Layer 3 of a small transformer language model trained on English Wikipedia (11 layers, counted from 0, width 96).
A neuron's activation on a vector x is GELU(gate . x) times (in . x), where the dot is the dot product.

Input weights of the MLP neurons that the questions are about. A number n stands for n times 0.00075.
n87 gate: -71 -65 -5 131 120 -220 -215 98 -85 5 -232 -70 123 0 156 -51 -205 -113 -30 293 -50 -29 -226 134 396 55 59 -116 -32 -153 123 -5 -25 19 -63 71 100 255 -367 144 -113 -19 -73 -29 81 198 -112 221 130 270 -388 -147 48 -224 109 5 -419 -45 -121 -85 -28 109 -137 -163 -199 265 100 -48 -222 -374 -133 -129 -87 194 -321 -88 -164 133 -34 10 -67 57 -10 -30 -15 -50 136 -298 95 -295 87 79 -54 392 74 75
n120 gate: -40 -202 -253 -154 104 -51 -344 -139 -182 219 -251 88 151 169 58 -32 5 188 5 93 50 186 130 -237 117 192 15 10 -117 97 -102 10 -83 -330 278 -84 -108 30 -58 5 144 86 29 -117 25 9 368 95 5 -109 179 -183 118 10 389 5 -281 -29 101 300 -87 -131 264 85 181 221 201 0 -119 24 183 -303 151 210 -89 62 5 92 -151 283 -147 -140 10 -147 -111 340 158 139 -251 -164 55 -200 39 92 34 49
n167 gate: 78 -175 -296 -33 -199 -475 -65 85 -83 137 58 71 174 150 -5 61 -16 155 221 -141 347 21 91 185 -200 229 0 11 115 -270 -220 -60 -245 -134 -122 -46 -201 22 16 130 48 48 338 -57 83 -105 334 5 54 137 -376 -204 236 -332 -65 250 -124 -76 -127 82 -137 197 -266 128 -163 33 -177 -236 -105 -152 -241 -163 -245 222 -5 16 28 86 -110 184 -184 47 -196 -54 375 93 198 -77 44 -322 267 103 -366 -56 -210 -60
n172 gate: 47 -96 -31 -235 272 21 87 -9 -104 -93 -314 -23 -141 -40 -219 77 32 126 131 255 -240 -169 -216 -85 68 27 144 -41 134 -36 -194 169 -73 82 -76 -48 50 -156 -211 213 -99 107 98 -252 200 35 187 79 352 -22 184 49 128 -155 100 -120 59 14 13 69 -4 -187 22 -61 -119 201 -22 303 -5 -114 243 18 -323 71 -115 -218 80 18 40 77 93 100 -18 214 174 -55 5 -9 -183 -58 -299 450 59 -107 99 -202
n193 gate: 54 102 -180 -31 -229 -87 -265 316 -17 -77 -68 128 27 -378 -125 41 -142 13 -179 154 -80 -125 -134 -109 0 -305 187 -13 69 315 83 4 304 -58 -255 -75 13 248 22 92 -74 26 167 168 -94 158 -185 -64 -75 -162 47 -152 81 106 61 21 -70 238 -25 296 176 -72 -112 -63 -40 140 -206 -267 18 0 -26 137 -167 30 -115 -121 -63 74 -76 22 -4 134 -190 -137 -191 53 27 9 284 -83 -149 -105 52 -70 -148 -226
n240 gate: -123 -154 -23 -56 -139 -87 172 -128 115 -63 14 -163 -72 110 114 -148 317 -23 106 260 -5 -150 -238 360 -194 350 221 -80 38 23 106 117 37 -167 0 66 237 42 -137 309 -178 -73 203 226 194 -32 -122 -58 -126 -166 -321 -18 -112 -326 -14 -214 -18 139 -4 65 -143 191 -173 190 237 -48 0 94 33 -256 96 60 243 122 -196 -86 76 -161 -63 42 242 181 -238 -51 96 28 33 66 75 -156 -81 -14 -87 -161 78 79
n246 gate: 194 211 126 -86 168 272 -55 -127 -299 29 -102 155 67 -39 220 33 80 -167 144 110 -379 -58 -15 119 233 65 -272 -25 -119 94 286 386 -15 -14 117 9 -300 261 -54 -144 49 -214 194 33 -31 77 127 53 215 237 -144 89 116 -150 -159 14 -40 -95 239 261 -23 -95 -49 -26 45 -256 -205 -82 -147 -300 49 -165 51 360 100 -78 -51 -197 24 -194 -207 199 170 20 -170 -176 -101 -30 201 -25 15 -154 267 225 -143 191
n87 in: -173 -35 -195 -79 29 -213 -262 64 33 -173 -304 -57 161 -13 -85 102 17 -150 -35 126 159 144 -94 76 -73 -4 -95 -79 -36 -272 301 -100 52 21 -9 74 -87 468 -269 104 -265 -17 38 -79 53 80 -93 113 -70 80 -121 180 139 -113 39 -204 -219 74 -151 -135 -4 -21 85 -338 -244 98 4 50 102 -274 9 -61 -71 42 9 -72 -85 -60 -101 78 -172 95 109 39 0 105 84 -405 -109 -99 134 69 26 200 -86 114
n120 in: 88 -96 -31 295 83 21 46 13 100 110 -172 0 258 58 -18 132 -27 211 -149 50 -83 146 242 188 -154 96 -166 -207 -113 140 -252 -146 14 -190 22 156 32 361 -40 217 -98 44 -44 147 32 -101 120 -272 -114 9 114 63 180 14 -36 -60 22 286 315 73 -144 104 129 -74 -132 -182 -91 -79 -231 -36 54 -186 224 155 187 -249 33 121 35 426 35 0 -137 -55 -295 -96 147 97 -105 58 -168 145 -171 187 -63 -46
n167 in: 102 -205 -133 79 187 54 168 15 209 173 183 236 394 -83 -15 -191 252 -206 99 266 -148 -71 -196 -113 -192 -284 269 243 -19 -73 47 -257 272 10 -10 294 105 131 195 47 -412 -357 5 140 -37 -41 174 61 246 -299 161 -351 243 -58 -286 29 -176 -10 -29 189 24 265 -149 -64 173 289 65 10 133 -73 -5 52 81 -296 5 -220 -102 78 192 73 96 -85 152 -42 0 -195 64 -85 0 176 91 287 -88 0 93 -37
n172 in: 131 28 62 -69 88 -283 -128 -224 -26 35 -124 133 33 -131 192 -141 5 -9 -91 68 -74 125 153 165 -154 436 99 -115 -101 109 -54 133 325 -56 -353 247 -82 142 -18 191 63 9 262 -113 0 -115 -49 273 -169 93 -246 -221 124 27 -122 69 -5 196 -176 165 -72 -83 -49 112 -169 -126 17 -18 -199 64 -238 -50 206 -31 -106 -134 178 -356 48 -23 -57 61 -9 -55 9 0 37 -83 96 -239 -23 127 68 -34 -421 -37
n193 in: 47 -124 187 -111 115 47 96 -85 -70 -27 -270 -5 85 203 -49 -201 -101 23 73 -265 157 232 -176 33 -395 -133 109 -37 -25 -273 190 -266 307 277 27 156 -96 -51 112 318 40 54 -40 13 196 186 -58 150 -206 -9 -66 63 -190 142 109 -279 27 -128 -180 -142 -13 -192 179 -155 -78 -14 153 -88 -97 219 45 -27 -169 -254 -69 215 61 -32 145 -41 -119 -35 83 37 344 -14 106 9 37 77 23 214 82 -124 213 41
n240 in: -118 -419 0 122 27 -70 28 155 84 -189 99 70 -191 91 104 122 182 260 -92 430 -52 131 -137 115 198 -149 -124 126 -21 -32 -211 -9 227 -193 64 -154 19 -5 -77 -111 164 5 72 -53 -61 9 -267 188 -149 121 -49 37 -9 51 166 -205 83 69 -13 -126 -203 22 -163 -294 125 -5 27 67 -14 -14 -9 42 347 81 140 -313 81 -151 -22 -23 13 123 -172 -88 301 61 -98 225 -196 -293 -204 -18 188 161 303 74
n246 in: 82 -52 143 -273 0 58 33 -74 45 152 119 5 39 -61 65 -102 -143 345 -197 -269 -125 -5 75 -63 -221 -128 258 -100 -17 -207 -108 -14 237 -171 107 -131 76 -128 -158 -339 -144 -189 37 -81 14 -69 263 160 -52 -60 -64 -79 311 213 14 -147 -98 24 -9 -257 168 -289 -121 -87 -265 -39 -36 -265 -111 43 56 -336 -44 42 43 162 409 84 -64 -142 270 -50 71 -199 -175 -148 -196 -43 228 -19 291 42 66 58 14 -52

Each question shows a token from some text and the vector x that enters the MLP there. A number n stands for n times 0.0057.

"century": 84 32 3 7 206 205 163 -3 -21 -138 -1 -63 -81 -91 22 65 8 -93 164 -69 53 -42 -119 -11 57 94 135 195 27 56 48 136 60 -80 29 -42 139 45 21 60 -97 44 6 -102 49 -68 156 -44 139 31 104 -17 9 -58 -72 -67 -145 -25 -84 193 291 55 -23 -19 -83 -70 20 91 1 34 15 82 61 -29 166 -15 -129 -132 -222 47 218 76 -238 16 218 -248 -110 -134 104 77 -91 -215 68 10 -40 21
Which neuron fires most, and how strongly? n120, at about 0.13

"7": 119 5 27 -90 33 30 234 99 16 79 -142 87 -8 -74 -24 45 -35 18 42 -84 8 28 6 -145 83 126 105 71 21 50 -31 63 13 -18 -149 -369 -25 -40 23 -126 5 -224 98 -34 34 -172 59 47 112 -146 -213 42 64 5 -146 59 44 -161 47 104 107 -217 -40 -316 -103 47 -67 46 115 -17 106 64 18 95 186 -41 149 5 -108 -63 -4 114 -89 93 20 -78 -52 -104 -99 89 223 94 -10 15 -89 200
Which neuron fires most, and how strongly? n246, at about 2

"at ": 23 24 93 -167 -122 106 123 35 -92 -39 81 -152 9 34 -63 -59 34 190 58 -52 206 38 -46 -96 78 46 -52 104 73 -110 -56 127 18 33 -157 -244 75 -159 131 -54 -57 31 31 217 -135 -168 116 51 -119 -53 -26 -24 6 59 -96 1 55 32 -291 -36 233 -17 -69 -111 -80 -7 113 -150 1 46 -14 -91 -1 -26 287 23 176 176 -10 -67 158 -129 -40 -5 235 107 52 -116 68 -39 39 53 69 -50 -22 -74
The neuron with the highest activation: n120

", ": -14 197 -96 -102 112 -84 72 -12 25 182 -147 48 81 2 -20 77 -63 75 245 17 162 -16 97 48 -38 -47 37 -114 -49 -112 60 19 -59 315 154 -97 -32 -26 -173 -13 120 21 22 -45 -2 -96 31 -40 -18 -40 -122 124 -9 -22 -19 -46 19 -128 -322 -10 81 -5 139 51 -70 48 -59 -34 14 -60 191 84 -23 -235 7 -107 -163 129 -135 -29 31 -186 -39 -13 73 90 -48 -37 114 47 -14 98 -6 -139 -102 -8
The two highest activations, in order: n240, n120

"substitute ": 74 -140 31 -152 30 160 -154 12 26 -3 37 41 104 87 102 -54 -103 6 34 14 47 120 162 -118 48 137 100 31 273 -13 -84 120 86 107 -47 -90 3 -116 -29 -102 34 -80 -4 227 -119 -66 133 -83 57 -47 58 115 11 -117 51 4 -67 -40 -299 -178 92 120 38 -20 -166 -79 -104 -126 198 -98 52 -23 98 -86 46 -9 -5 -181 -30 64 -30 144 -143 36 -3 -105 -26 -107 27 165 -41 -120 -108 -46 18 98
The neuron with the highest activation: n120

"Bur": 154 121 -23 22 136 50 62 46 -3 -54 13 185 77 105 112 115 -107 5 -24 15 -55 61 -134 -45 -65 75 68 39 -37 -128 42 -36 -142 -204 28 -95 -71 68 31 30 112 68 58 -53 -197 -113 -82 -33 -24 -215 23 141 -151 -37 -14 -106 225 123 -187 -35 181 85 -74 64 187 -173 -33 57 -93 -264 59 -33 -42 -105 -2 6 -25 9 50 -32 2 -214 171 -77 -228 -89 53 -147 -81 -2 70 12 -56 -74 -64 115
Which neuron fires most, and how strongly? n193, at about 0.047

"married ": 69 -20 -99 -145 123 8 165 -115 179 63 40 136 282 163 56 9 -147 -41 55 22 90 -33 113 171 48 121 68 -39 170 51 -102 77 75 -69 -61 -31 151 -78 78 -105 61 -92 -24 160 -140 -31 131 -85 -180 37 -13 12 -2 85 -15 14 173 71 -225 -203 80 -50 1 -152 -179 -4 229 74 143 -163 15 10 50 -31 169 -144 -64 -77 -168 13 33 87 -176 -16 8 -54 -140 97 133 65 81 -53 -136 -54 -18 2
The two highest activations, in order: n240, n167

"of ": -62 -30 70 -198 -116 39 57 115 23 -11 56 -103 -14 -215 -113 -100 -232 9 199 -82 70 14 -10 -22 -29 27 -54 19 46 -65 -111 -11 -223 -32 154 -146 -112 33 181 -64 11 237 -102 -7 -90 -5 58 -128 -66 35 27 -91 -18 -15 -39 -133 84 20 -258 -88 182 18 -31 -76 -95 -99 -202 15 116 143 -7 31 161 -122 48 48 -58 227 -147 29 6 -183 -12 72 46 8 162 -43 10 221 45 93 -8 -145 16 -92
The neuron with the highest activation: n172

"Sydney ": 178 83 42 -80 203 161 176 37 121 -142 -68 29 61 16 27 -64 18 3 95 -91 41 -45 57 93 137 231 -70 93 206 9 -13 -54 -36 -9 -29 -49 174 41 21 -61 142 98 -22 -114 7 18 49 -76 71 -276 50 -79 -24 6 -198 -81 33 -37 -34 -79 124 74 -52 55 -38 -249 105 -106 43 -56 311 111 -64 -182 73 30 118 135 -51 -83 6 100 -39 95 -228 -86 -79 -207 70 -58 -92 17 -14 -151 38 37
The neuron with the highest activation: n87

"one ": 37 -9 58 -117 52 77 -76 -63 230 77 62 113 -65 61 93 -57 -183 180 -91 -209 -136 4 36 34 -169 159 -72 -84 159 -79 -56 -85 45 2 -7 -89 11 -41 29 -10 17 53 68 6 -129 83 208 -5 73 -24 107 -14 0 -215 26 -190 94 -4 -117 -4 24 68 -250 77 -190 -58 -23 21 162 -225 26 129 76 -22 157 -15 38 95 118 66 133 -67 -87 25 202 -122 63 223 200 61 -87 68 -111 -129 -2 -39
The three highest activations, in order: n167, n87, n172

"was ": -76 41 -25 50 -28 -6 87 -98 162 167 10 183 102 -4 124 -101 -56 140 -51 -205 67 -22 -27 78 -179 58 21 152 73 -153 -67 17 -18 3 -124 -206 104 -79 -84 -18 -29 100 51 50 -1 -16 121 -152 -47 79 -27 53 -99 34 -171 -115 108 10 -389 -180 77 -44 146 50 -104 53 -26 -158 -82 -19 143 -37 -137 -180 253 8 -15 97 -89 -36 45 -76 -91 108 -23 -22 -142 50 55 74 123 -147 30 44 -125 -65
The neuron with the highest activation: n240

"163": -30 80 -95 -161 270 132 178 40 19 -46 36 -55 -31 -84 -89 -27 -66 -70 -58 -58 -36 -141 9 5 21 36 145 -6 43 11 12 143 -70 -9 -137 44 113 -50 71 7 129 2 -35 -119 9 -29 149 -179 -46 -94 75 -98 42 -117 -12 -79 -174 -166 -320 77 304 18 7 -66 19 -201 -133 94 18 -283 216 18 85 8 115 -96 88 3 -31 -66 -6 0 -37 175 215 -172 -28 16 46 20 149 -12 -6 92 -40 137
The two highest activations, in order: n246, n120

"s ": 95 92 -33 -239 157 49 150 -69 156 61 -96 87 -135 13 -58 60 -70 108 36 38 142 -14 69 -55 0 100 108 -22 -76 -56 37 -134 128 17 35 -60 -6 86 -71 93 57 99 -4 -56 1 38 281 -57 -290 -104 32 26 25 -73 153 -137 60 217 -107 -5 -146 -93 75 93 -148 -66 -151 99 -97 56 151 -15 -154 -277 42 12 83 119 -69 80 -123 -57 -16 182 -64 -89 36 -83 73 28 166 281 -59 -193 4 -69
Which neuron fires most, and how strongly? n172, at about 0.96

"net": 199 -2 120 -140 101 -159 58 -58 -150 3 71 174 150 -33 79 123 -105 -17 -187 -23 -216 103 -95 -126 56 -17 79 101 60 -155 16 -82 -136 -131 70 -60 48 25 -160 105 155 182 -135 -157 -42 165 -78 -146 197 -251 33 -58 19 86 47 -123 145 -1 -54 27 212 -43 70 161 77 106 101 122 58 28 153 -96 -124 46 35 163 -27 25 -7 -68 78 64 17 -134 20 15 -33 -110 -31 -36 -2 151 -15 -53 9 -36
Which neuron fires most, and how strongly? n240, at about 0.12

"his ": 27 -84 -87 -195 170 242 116 -168 147 73 -78 14 34 29 89 63 -125 79 2 -33 208 -66 -79 -63 -45 -34 70 -76 62 30 -28 -43 0 7 -119 -50 6 18 84 -53 -5 149 116 61 62 -69 403 -45 -174 -83 -43 -86 -55 -199 92 -62 94 123 -101 3 -122 -49 -63 86 -159 -34 -60 135 -34 45 -52 -70 65 -187 -20 96 9 -28 -41 103 -35 -98 11 175 51 -102 -70 76 187 76 126 213 -88 -136 -116 29
The neuron with the highest activation: n167

".": 112 83 -16 173 219 -6 202 -84 -60 78 -11 174 24 -6 -55 46 80 221 122 -124 -66 -42 -15 53 -37 -51 102 33 -7 97 -22 118 14 -30 -150 -124 63 -35 -67 -75 -115 -185 1 22 -71 -290 -127 82 8 -207 -151 64 -29 -90 -140 -118 -95 -103 65 -8 139 -35 -155 -77 -166 41 -97 144 111 -26 179 -52 17 -12 319 -84 96 122 -124 -59 112 -43 -39 54 162 18 -39 98 -144 -26 -87 91 81 8 0 27
The neuron with the highest activation: n240

"the ": -61 12 50 -26 63 348 162 -145 95 57 -90 -84 24 31 61 -86 -195 109 28 -96 121 3 -183 -79 -12 -59 37 31 -17 -57 -64 21 -35 99 50 -150 -21 53 27 63 93 127 11 -31 -46 14 203 -76 -196 -85 28 -53 -63 -93 -14 -13 145 85 27 34 79 36 -22 -36 -141 -46 -73 -58 10 -37 -39 -17 55 -109 20 18 109 123 -42 21 105 -249 -63 247 -36 56 -57 93 162 207 58 57 -192 -85 -56 84
The neuron with the highest activation: n240

"firm ": 148 -87 -141 -96 138 113 88 90 -22 -18 44 147 68 -143 17 -1 -4 149 203 -17 103 -85 111 -86 59 69 122 150 150 39 -13 56 129 -83 -176 -80 111 -75 -93 -5 59 56 -89 -66 49 -46 120 -27 55 -192 26 -117 168 25 -85 -119 62 -126 -223 -91 153 -55 -141 12 -183 -82 90 -86 107 -158 -64 -26 -107 -115 -46 21 -7 152 -164 -22 140 159 -42 -32 61 -50 -156 -66 92 -99 -131 -114 0 -146 -44 -16
The neuron with the highest activation: n167

"for ": 40 70 37 -250 -84 113 -20 16 28 98 -3 -133 1 45 -150 -126 -103 85 83 -31 113 -23 144 -60 -60 50 61 55 70 -4 -140 12 -32 58 109 -14 8 68 122 -34 102 123 -3 187 83 -83 178 -76 -138 -23 -174 -95 -42 26 -4 -200 -5 -80 -387 -19 108 63 -37 -98 -253 13 -77 -117 47 80 -94 -126 84 -57 83 -6 106 41 30 -18 -99 -123 9 91 137 -46 162 136 -83 178 63 115 42 -43 -80 60
Which neuron fires most, and how strongly? n240, at about 0.15

"tic": -19 83 115 -140 -47 -223 147 -68 -161 90 36 -24 -110 186 -44 47 119 -60 15 24 -85 -128 -11 -25 -60 -1 19 -32 149 -38 20 -164 -51 100 -22 32 40 18 -52 213 -108 -29 -49 17 -28 101 -123 74 -10 -115 -33 -115 6 90 57 -176 28 8 -113 125 193 -23 115 -20 -133 -3 -51 175 -105 -77 -100 121 -251 26 60 1 55 -131 159 80 102 188 -4 -124 -3 -39 -129 -230 57 87 -101 233 -71 -54 -10 -19
The neuron with the highest activation: n172

"Hall": 230 75 20 -19 143 31 -108 144 -120 -159 -49 33 -111 -36 64 10 -97 144 108 -51 -34 -224 -97 -36 3 26 -22 281 110 65 269 -94 -47 -67 117 -69 36 85 -7 -13 141 19 -10 35 -38 -51 -119 13 -21 -336 83 -91 51 26 -79 -1 104 55 -32 48 237 -77 -55 78 141 -40 -45 16 -120 -73 87 218 61 -125 -91 137 98 15 -103 -172 48 -7 43 -89 90 70 24 4 11 -21 -2 -69 -78 -124 -63 -101
The neuron with the highest activation: n120

"a ": -38 45 -13 -78 -9 -9 20 -83 125 63 -63 121 -16 6 182 -105 43 202 -103 -186 -42 -25 -50 -118 -120 -135 90 168 88 -84 11 38 170 39 250 -4 -12 -117 205 -126 49 12 24 20 181 166 -103 -27 -139 23 169 -210 -136 -140 -16 -135 -8 -7 20 166 -112 -174 6 -13 9 221 75 -168 -58 71 -21 81 -67 -69 120 101 171 48 32 -23 59 -151 95 103 131 -71 118 43 -29 110 26 33 -34 -115 -3 168
Which neuron fires most, and how strongly? n87, at about 0.1

"ument ": -54 52 -41 -248 115 52 133 145 -111 -135 30 51 126 -113 54 73 -5 74 -63 11 -11 -2 -35 -54 107 189 103 64 -3 -142 -51 -163 185 -84 -95 -60 72 -2 -322 10 12 47 -19 75 -19 -53 -23 82 -103 3 10 -108 34 65 114 -128 -88 -289 -293 -21 145 56 -167 -126 -162 -96 -35 -107 57 -68 47 21 -106 -38 9 -1 -134 -12 -117 41 67 147 -79 -79 195 -77 -45 -63 20 31 -130 62 -85 -165 85 -69
The neuron with the highest activation: n87

"s": 90 164 89 -63 -49 -23 175 -16 -130 18 99 25 70 18 -90 111 -140 105 -141 18 156 -14 -18 125 56 127 8 196 75 -51 203 -90 116 176 50 -232 -166 101 87 73 -44 54 16 70 -66 57 46 11 -177 78 80 -80 62 67 100 -191 55 -113 -29 4 78 -38 21 -23 101 95 -289 -42 26 180 148 -141 -177 23 26 59 -28 179 41 -158 76 129 -60 -49 -34 60 9 -211 -136 -46 35 68 157 -138 -27 -185
Which neuron fires most, and how strongly? n193, at about 0.97